Layer 3 of a small transformer language model trained on English Wikipedia (10 layers, counted from 0, width 96). Numbers have three digits each and are written without spaces.
Take only the direct path to the model's output, skipping the later layers: a vector added to the residual stream pushes a token's score in proportion to its dot product with that token's output vector.

Output vectors of the tokens that the questions are about. A number n stands for (n - 500) times 0.0066.
"ley": 510482488512471461566643550333499465543535522441301456610427537423516419528574533445422468441416524437553539475523516488495497510510533480490472539529546520528514504659569493557445464540522440425483548582468427504438517607436509375579578441525537584462426443462467578606602522506462444511
"fin": 432535493451559447544482543422482450506408496409433509469456558436440468510580580443482498413532589457450561463500434510521650564468439401530437451431471485427507554576412515496496572433546538566481483529643508390544495629508471564492505467577494506611509522546569463596544497467482429563
"D": 194386657398453461706683432347058313757547950336377474352801578480372598320969792228545246372279624471876225302616403718889793653262827324320312570523207586323331517812798368654377721688523612068770329134677370058575472719473690443849697261295295717645420027692479647562698222311751290676
"year": 529383529595504487593570529438430544575493620496462410617513593506463603495572622475488448433371575527516446458579488522510637523434570481421449410405448452523415529454518615530353582487527538389482372466388427450592446543464538498577502434513371502550447474614359578541595518454538496572
" |": 487559475539500619534468558543531519424435491529509371552450449511583507526533435452503526535533515578521526518491524490460500463458536558546334537478575477424516488490486442477522464496593456542614530581520531554469550429460480435466526497500461450459521528457512447459478530430428551481
"va": 525449535510608539485584484487568467474564491437539527448508501507478422562587462485561419470470503482437474540617526497506503522468508530517525586503454515481521555477392572404493559383540531424493473356517556469540449511507513526413552528529482492509418555632452528389506505436480509482
" was": 541507506547391507550466412467447483483517506494555527574467468423565441529469582395519598382496457532535530490420541489529627465491484517472532480493491518573479431526623559551502438563548493466431511557446524496490524456574522507485438578545515501489439435551499502510457442430473506505
" ==": 577513533499414400636486600453422555527515608389643523425479541542566483389555473515483287556447542384501629575482415519558546530457433436430424515435307578519528571519771578524455387695440568438433548504473440507665570485545584462577450464496496494439486334477419520630489462457565436371
" you": 485399480489454411457580473488375572512562558501406425512557547419486479356505533566546436499488568530464501442571539527452628573508536545509487586454474482529479469493682443423434547467468515456545500490475442397522461556528531510524590481487502471540527524499589542517547366504531452517
"ú": 410492532526523596499581455426496484565518480462494480376466566514453572494584496495452393501560607419513454549485507530486507582507563458568493515469473513513477432513453433553468543591598567438579415447434439496437405509547593573487486548504440482503438398504518596486631363530579470447
" served": 509411525475455518480512497465464495524533520404560470470398482385467511533515594360596458458401450495561525471460507530518609512448595512454518520546550499527488419600611557524511500489590539436488335499487579398609612514583495446577500511549518484458492386606586479508471524388468417514
"elected": 479368655430482502435463603433346477483355483385521523486428472540455656603590626373606541440513559450543430458576572533445640408351671453509534543540404496538448528608480447434482555523511541413525431451530506467501548491646426522499424437441377553547485485473610539497541522489584495585
"ff": 530545664582561423517581523465561494587656620410487473441505487437504525562605472447434485448474476400494560399409427502516613603396457522298586523572550517555572639500503564448459502473500541467411463431595449464410513516471489533494568503496451533540508470446392487464487507457445519447
"j": 504414529521527512435468526405569504564540492538525504495565526413506509425567552503542416432507547533447456453445442496441525465531489471497433493465454511519477530510482543541545471538513441501478498420608460535483443427490518565517511534584548518514515513589474484488502498507477569496
"q": 193385656397453460711683437347058305756547949336376473358800583479372597313969786228544252371272623470876225308621403717888792652261826323319311569523207586322330517811798367653376720688523611067776329133671376057574471718472689443849696261301300723645420027691484653562697221310751295675
"leg": 509485564543566485446537476419515434512566567453533460566395416440392500537587649388498444447533586447469658342577411520514469485445572503475585482501403528463501436435449480533475619473497574451492461550435460496533625501501522480453468481401499553496506539530539489637540543523509483534
"ran": 418480577540488495510553583443467378589512455548467453411480551476525464533598434409608544479375433480525446524486445498588465496493630468521531511524504535340453551405562567491491460607571506478496418463443532429475508486563565601489415564451560412501498502533470466593570488534537460548
"=": 194385657397453460711683438347058313756547949336377474352800577480372598314969792228545252372272623470876225302622403717888792653261826323320311570523207586322330517811798367654377720688523611067776329134677370058574472718473683443849696261301294723645420027692484653562697222310751289675
"ult": 586493574622564561422481501473466450542439505517533534550514375505429523300597526456600564480453557448514490432433508509543565522506596395412450638428476562464549536565473477447467547551490482392460619442523466471492594624573456510458478453471449495455542406377643492485505431600473474520
"/": 193385657397453460711683432347057312756547950335370473352801577480372598313976792227545252371278623470876225308622403718889786653261827323312311570523207586322330517812798367654376720688523611067776329133677370057574471718472689443856696261294294723650420034692484653562697221310751289675
" though": 478523482482508400498534508448397532535567482423513498419440464462570567485500536529582397475431556524589566467524469539580619533542531533461511539495395492513428517500557502591451495498463517453471591418430504422512517474542636531499596507512395588467507442467511474546504460403476485501
" information": 561485575486470568549548478560444464474523663372533509524577543503417499433534582407557432476436432447460464452582563543586509509470653388481604406491475411381470405576541529436421471429487567485579499460505394395606530422504621359601566518509614580481576470524511550471465384537499458503
"ã": 437361628438444629459548440442418499597489544397509401473439555496448536472617536463530453511491483426561552474509450520475449734493666453470554607567478508442415407486502387475373478496572477351607379484468520472469456525624492577547597607550393457608487392528515533452453542585682442564
"′": 396548513403465516538559397487499470538571535533451458469573532558375579451500529434490399404410567431527373475531521569561606581435640432410513585342557554385538494493577549563627496458550503432614375463535417460633703419463576456537591541596382515482470456466507457499423497481549447532
"dependent": 499425544442623463610473466417382380572548539325530379497561481471427598444557570485453467450384541458543413399592589508530552465395493503531455486526526499453493630616435392512564601459548442520561460532503511377587537559522560428587470494404399584533528537566565550478465480454525527587
" film": 515477520424413493544512552528486434514548594432529460429622569445514522398506469489484561417517476478538410433494578514529466557483554584519429564366493521489501552508461535571370500501521573446476473444442526434560466501536525433654495572421461552509459467517608503539445411597541457546

Output weights of attention head 1. The head adds the sum of these rows, row i times number i of z. A number n stands for (n - 500) times 0.00057.
o0: 365612299688432494355571558365546354607533497520466408446635579561531434454558350611347476517505509493525380420467590493473563384494547509518373527468451566715568394442619578577431620320446524517598477496560430486735583506516628454572502408516477490407523415578502552440507475555386585445
o1: 544467333292458375354464554474361511475428680427466636483521509683535343612490473467385591529642497512356548565555405657645553499660475604645612562492388371496531468400482481481540492399551381471550593407586447594429424540439509442479622478595684500507472553580650493631531537403506358455
o2: 463435594536462653375522393580668624488557404604327526608370608519473429377642445460535487372474518731542650356526455498570542573470528461456540418466573502365495645397354503562408628427552474648436350620568589546245447552381282550333555468434469509686649444467511319478646479491363593555
o3: 501378526516689399503468646744371401260547439506438481543396315455585506445526445480581375638621525649458563648574620352574424527442447515419609476398269449414386470407555439528467424480600732695407577442495591560402640498521786476539582632454342502510522475417398439444343549567384440436
o4: 532627311509556542519511614464686476393519455529429342386425535589444472480696276443513394625478485613496515489524524639578336631578641500539434470642535525398521431349442490426456564425513564522529489562384481248388370446476373396609595547556472587544634648565586456556589486606626341489
o5: 414537597683609514485199486483370429376354605317239413411430490352623756536650494250433744215558471538570372484506392418559457483374584635628514581627445499318430357500569476447367476508515542641578597608640560482533587565523262701601352589474353604513458558653697655419427752479504561868
o6: 601559589761468341501439630443356474226422609463450429542460513500732645408463444681709421421335574668422429505395549501420565360470668520488583741435213246445394525368605539613523507576487455483166499559553662595646512468531624385450504684517308383422542346495546289544449553657452613584
o7: 460434428401368598445448472462683597423622632469460563518463581469667674643404482438460554579510556375392357381432493519581597586498411422620365436419471482495444489491708605503539493556598503563615447334483443465675377514347453576536438494401555537485481533514514481633432486609557435463
o8: 455300679430413564501449491529442474701600531505694618639508563530367632357314531539495504473446641290493665417638322392535435417455634424465290311454604668617308621488420679373551445459438512560444335635568531710513499589356453389387440541405618390530636626513743593554340408491426445536
o9: 554559623537569546652454601571357480525345546415504413555491448444432535591601598360417387351472501543688479368536539559667596272526542586557481491512524497522617664555593377614500314477635383380512533319435487338671607641436609403620473519444624492544414553362593541341515317475554569454
o10: 413505421630380680554474484467563380627391419578473555712605277535416272483489496376416533679347729419509658421469438840382404382540592521389356492375565467516530687436427460632576320432425335460490537566473781730539701493391554278241798482553565636296555580465517352533545587324597456226
o11: 537548457481631457452441604377412343553465392450805501761430310595677513503551399472378533431417496554466721558433425647391548474376590456565420280404518690518670368568565367615489194514540505494652457582595528630577729446636468325509468543575438404369577430415573349514472424454569493603
o12: 430491444435427470348460625417613381472431393550494346450497742449384511281579591495591467436427579480382485405610302589485437553590642544583609421438587491567411442393410382653448645529244509482555499532507537541495433481588442488524553455624646594516538458426500601591666517455402720590
o13: 301526417518501292598443656463449608424479654425549482277465434519540457478489396638383456329626480580520310419530509378593457409584624588383529415640357502466452352511476551517390597565577320440383651488606450535448464419528513707520471656552564422586383435717445663539641488584592459631
o14: 486542667594575511453694517629483296480472485521596542602525522543364439400489688631533361526507643468549511552560495028534458556462560424423736569392315457567492487488449433652346411507455559443410361536415547603613487509455557682499386467523560515582528489561512458558586467466484518459
o15: 440479438450445536710482476414623544436451442473398588480524383440509483499366681179511687418436480463569554385461498366392427559514575453485407492681515503536497550567619540406550419715616556676476453521328422468739580510549381593491414506551447528564549565502367588444507410472589439565
o16: 527486417519616446414377642400367561668446581662223429434557569542577398506661623512476394598596461634636386473475399542533377506574566386590522489560437515480448460471538617436539785400390505494530566470631434466481470492420569358458504602519295545429517677509383469435447606503389679522
o17: 537377506567545158503677510408427353429492434513440575414505500537623450546554645750519357561455654512383420518575361518408683626395558543440670543478332474679448381424664470523307689600385430421162492526503492668498545680617644481571708684719341274466519274475489438661562404438553428694
o18: 409723433571460579591677578447693657421517420563550270449490558624528629373466361472528742411411653496485395357426471442582533612483678652454599670569604502421719491203441595397478589564452552365587404527454431248570537388578420562525422449484398511537480262501315265641569553536475419524
o19: 445509476536628622500460574535428578447488468519414457350467528532447633554389433408373457484453530540604507513580472443444563603428435556554550536623483498255543575535582421386566409388736602497459465607399644679500445434425446538594496408461484494353522567464487366475557478374450530437
o20: 474530443450543501484420528457671580481447432471459622447566507562300447516564304663352515588627419453447576436491405749572431466536670470647601401533698483629456519376325566536391597411466395529437390430559472682302445459454514377282516510546458691707447439526449473472506440519629552423
o21: 476445567669350553753534766344548473509489464532456570517612552583451632519388618433426465517334734268319448459482450362330423510416639546529413357615380392415371638330473564519471572618590622566506401718480450556613607678543557603602445599600402450439365368579352506631317474464418470511
o22: 446575442444467446525511607431321608611382632515235489463581437666534450548470404578392536278519503404562461403597537569420467289508490701287470330581482636517423497593650613522381613458525528517333604502527384396493686601638568792454556506428450500658329495463339716491528545560633403548
o23: 439560569270595505443397527396632618418408431516423478469695592616472539446539468586454571539522514594614567399450536281459593531600546496573485572466672405379574460541280415575541664422382529496717523623471593480441365532469447316452477426522487436527553510475634392452587455572480384431
o24: 404492429552572391414690587448397629435538498531485484475480645572598448472589454705443362394322631545466420531644426496451585560402504636594497487402511558424547428431507429602457367419726506424478498401524440487629624463514356462573470535538528299417580361379468383549702529421465588530
o25: 494473667436476399471616634412593427496438500445642688490587612485326423443425431608407570329636632580538604574506522255478645519372451425448569522579585478465391504623453350381517625403451609483662483486591695507364343609427666456522686461518544466352600460428536535433439568420567504544
o26: 354556343391606520507687206436584650651483619539601544351510396616229371510532391501479509372690439519558395678233557346549618531544659589475670510544635592619531384461353678516564532372598564477603450420333511430542479521413560498400394516399651505413468717495481546407484267431581526451
o27: 664572654536441421733594641658527443509453401345545452461561484425418524598454631490467368423566457401485526375517513026653556497438497489463636458453301454299299585611668497503538479549588492373380504409437620454701572610454446676628403484539494372581449454575472522602442490567631448654
o28: 656585630585672272527450611450482515697266370502198287592552434485468313556605708267422305283687494800791547265411462714441569519548238506391410448530582330348577658607469365577475538491395272613405685652451473636477688549662378421362789432362504323593563634481270412610555333405485425723
o29: 454579546430527482465409434384642526632395502572474502720464517438469429500465352522601336826360518618514729502382489588392554380524354404440581649523367473816677707733552634532490523605405574425430432376524627681588437420499573445388481481538449558415466427431222260439391483499514526429
o30: 611337384538288517570731509674372428473531493378546396592474492491562446476467428638557558625385496458463532606450497587483418434560462422474540641481530367719395615562718440576547392626334458441407504459335455520545722505474471449444405428405452538451428554435332520732573383624549481446
o31: 501591596513568557575588726419457444477445487440676369687424436432445461457605573357674507562566519606562561520412596231619540417365476339407356568225361451506593531687509506486472522604524521430674557225685606414593465532477671559558353468410560588438512470541509398546571450598421519411

Each question shows a token from some text and the vector z that the head gathered there. A number n stands for (n - 500) times 0.0026.

"ba": 433430546521453518396494471512506559483469526608500515498454579531584447546519454543537585485431
Which of these tokens does it push down most? " film"

"ign": 431443558579300583542513591443404570499475515568515357441462416604521429477622335654367463485512
Which two tokens does it push up most, strongest first? "elected", " =="

" the": 409517518492443540546484659546478487447482609471468425528561473581461543473562508728494521509500
Which two tokens does it push up most, strongest first? "elected", "dependent"

"18": 511457513522528596545489568555459559453468514479523265522528450454434566547451562520509489495571
Which two tokens does it push up most, strongest first? " |", "dependent"

"ur": 554326554600488631584409637505355582489427683619587375568530434561513606563459552700314560474512
Which of these tokens does it push up most? "elected"

"i": 470486470511545630603435583581513531567470604483477368552508452444424535518446539548525452542564
Which of these tokens does it push down most? "ff"

"\n": 435589588446401574533470484387447436490581547737473462592487356488545476479409508647674532663460
Which of these tokens does it push up most? " was"

" and": 544275571443423502563357610545518698457376563510629603617499508565470543826538709473346695349513
Which of these tokens does it push up most? "′"

"as": 465375699451401527507432697596585490586503529523410425487455517422599600465485504529557484592556
Which of these tokens does it push down most? " =="

" performance": 551405525363444559486529547464446441497501524573430447657496463561593475526430476665428481628428
Which of these tokens does it push down most? " |"

"led": 567508490482495554542535564450482412531533517500488401564493469550454523396563504521415398564517
Which two tokens does it push up most, strongest first? " film", " information"

"o": 528472477499484558528498599453489455540511527532463444560501432533470499425564495569409422524528
Which of these tokens does it push up most? " film"

"f": 443517465419419437538404506562460474463620688620421484462505460517415465431443535677480577622423
Which of these tokens does it push up most? " =="

"ha": 477338595583345563469505501573451580385400554679483417504499502513531506537616590608298640451610
Which of these tokens does it push down most? " you"

"ar": 472571509451369451510487541497569476497511630669469456622468451614518562526400526619592532562514
Which of these tokens does it push down most? "va"

" Cor": 523494489517483523562461470449471438488582536581532428574524457531508477483485523562511527515489
Which of these tokens does it push up most? "ran"

".": 393420553519279556574478648529513593487406587560401391520593404567481574585678485628334554458555
Which two tokens does it push up most, strongest first? "elected", " served"

" G": 495473479542481546536493465487392452533490585453442544570477505482479467470511478508391542473479
Which of these tokens does it push up most? "ã"

" debut": 534466536440484570651390611455401551479492656549548541642463338505461619578480580638471547601455
Which of these tokens does it push up most? "year"

" of": 444512484552445511590444467523446462542433555368444550534484494356428441525589480501426569462490
Which two tokens does it push up most, strongest first? " though", "va"

"r": 598354454614518656575515459505488588407457561500497198586523455588437504550416540520298543482638
Which of these tokens does it push up most? " |"

"s": 548329537552415512490412483488433587422444560545556485598479560560506506604552624518333650394536
Which of these tokens does it push up most? "′"

"X": 428519543504463511436491470565605563516496493578561536504566501590599433583471432510749518414383
Which of these tokens does it push up most? "ley"

"G": 443499543517445503476485500521550575483481488553563531517563486564563459592467443500682541418391
Which of these tokens does it push up most? "ley"

"ed": 485407684451424496517415629523541484581535530521432450515445532423582582475508500503576504583549
Which two tokens does it push up most, strongest first? "ult", "leg"

" ": 488484539496511639541500631585429525511489624492483220505507377462425569555414544558452449577613
Which of these tokens does it push up most? "dependent"

"ell": 518479466521540509422527435456437547456500545522456415395486476550422455484459505591448513469462
Which of these tokens does it push up most? " information"

"hi": 459371699449383514518418684581576473581510522526432431494450506412591594463483505526578492586569
Which of these tokens does it push up most? "ult"

" Ko": 487344630544431555478461707625523478521521555523384320477494466468659610513488524585386439541592
Which of these tokens does it push down most? " though"

" role": 468404694407410498560418639572612460597545482523464515489452542387568564440449498487671533630527
Which two tokens does it push up most, strongest first? "ult", "ley"

" system": 547403425460461587573452692502448505439517707550399402491514398590443564484577517766462636560492
Which of these tokens does it push up most? " =="

" Bar": 578551538479435506483512379382540409529594509634578593625497398582514475479506482512660570495545
Which of these tokens does it push down most? " information"

"T": 525435497596575588520500518530423572379450486502553268551528488494433546530473575517446487415592
Which of these tokens does it push up most? " |"

"y": 446404555526439507421473494509500578477451535598520526521471562544571463587534498539501609453458
Which of these tokens does it push up most? "ff"

" October": 452450518600406587566417480533453520448407545421498462492433459368434497473520456601430508477579
Which of these tokens does it push down most? "ley"

"ent": 317553611450534585561480635566334361411451655491537373576540473491419475511404543696485415552251
Which of these tokens does it push down most? " =="

"3": 455454319637511592661410512551570584505416565522462557542452518540427411460479537508421468503489
Which of these tokens does it push up most? " =="

"fe": 534482546530556564547498462493528566466451497473517218584534438481381535566426547427478515490633
Which of these tokens does it push up most? " |"

"cent": 542459507485413546518500575484494536495476516518472504544490438519591481489474468596493475571445
Which of these tokens does it push down most? "va"

"5": 482457420675485531458551462511392604215399391528576322477492499561459459500502570445358505364529
Which of these tokens does it push up most? " |"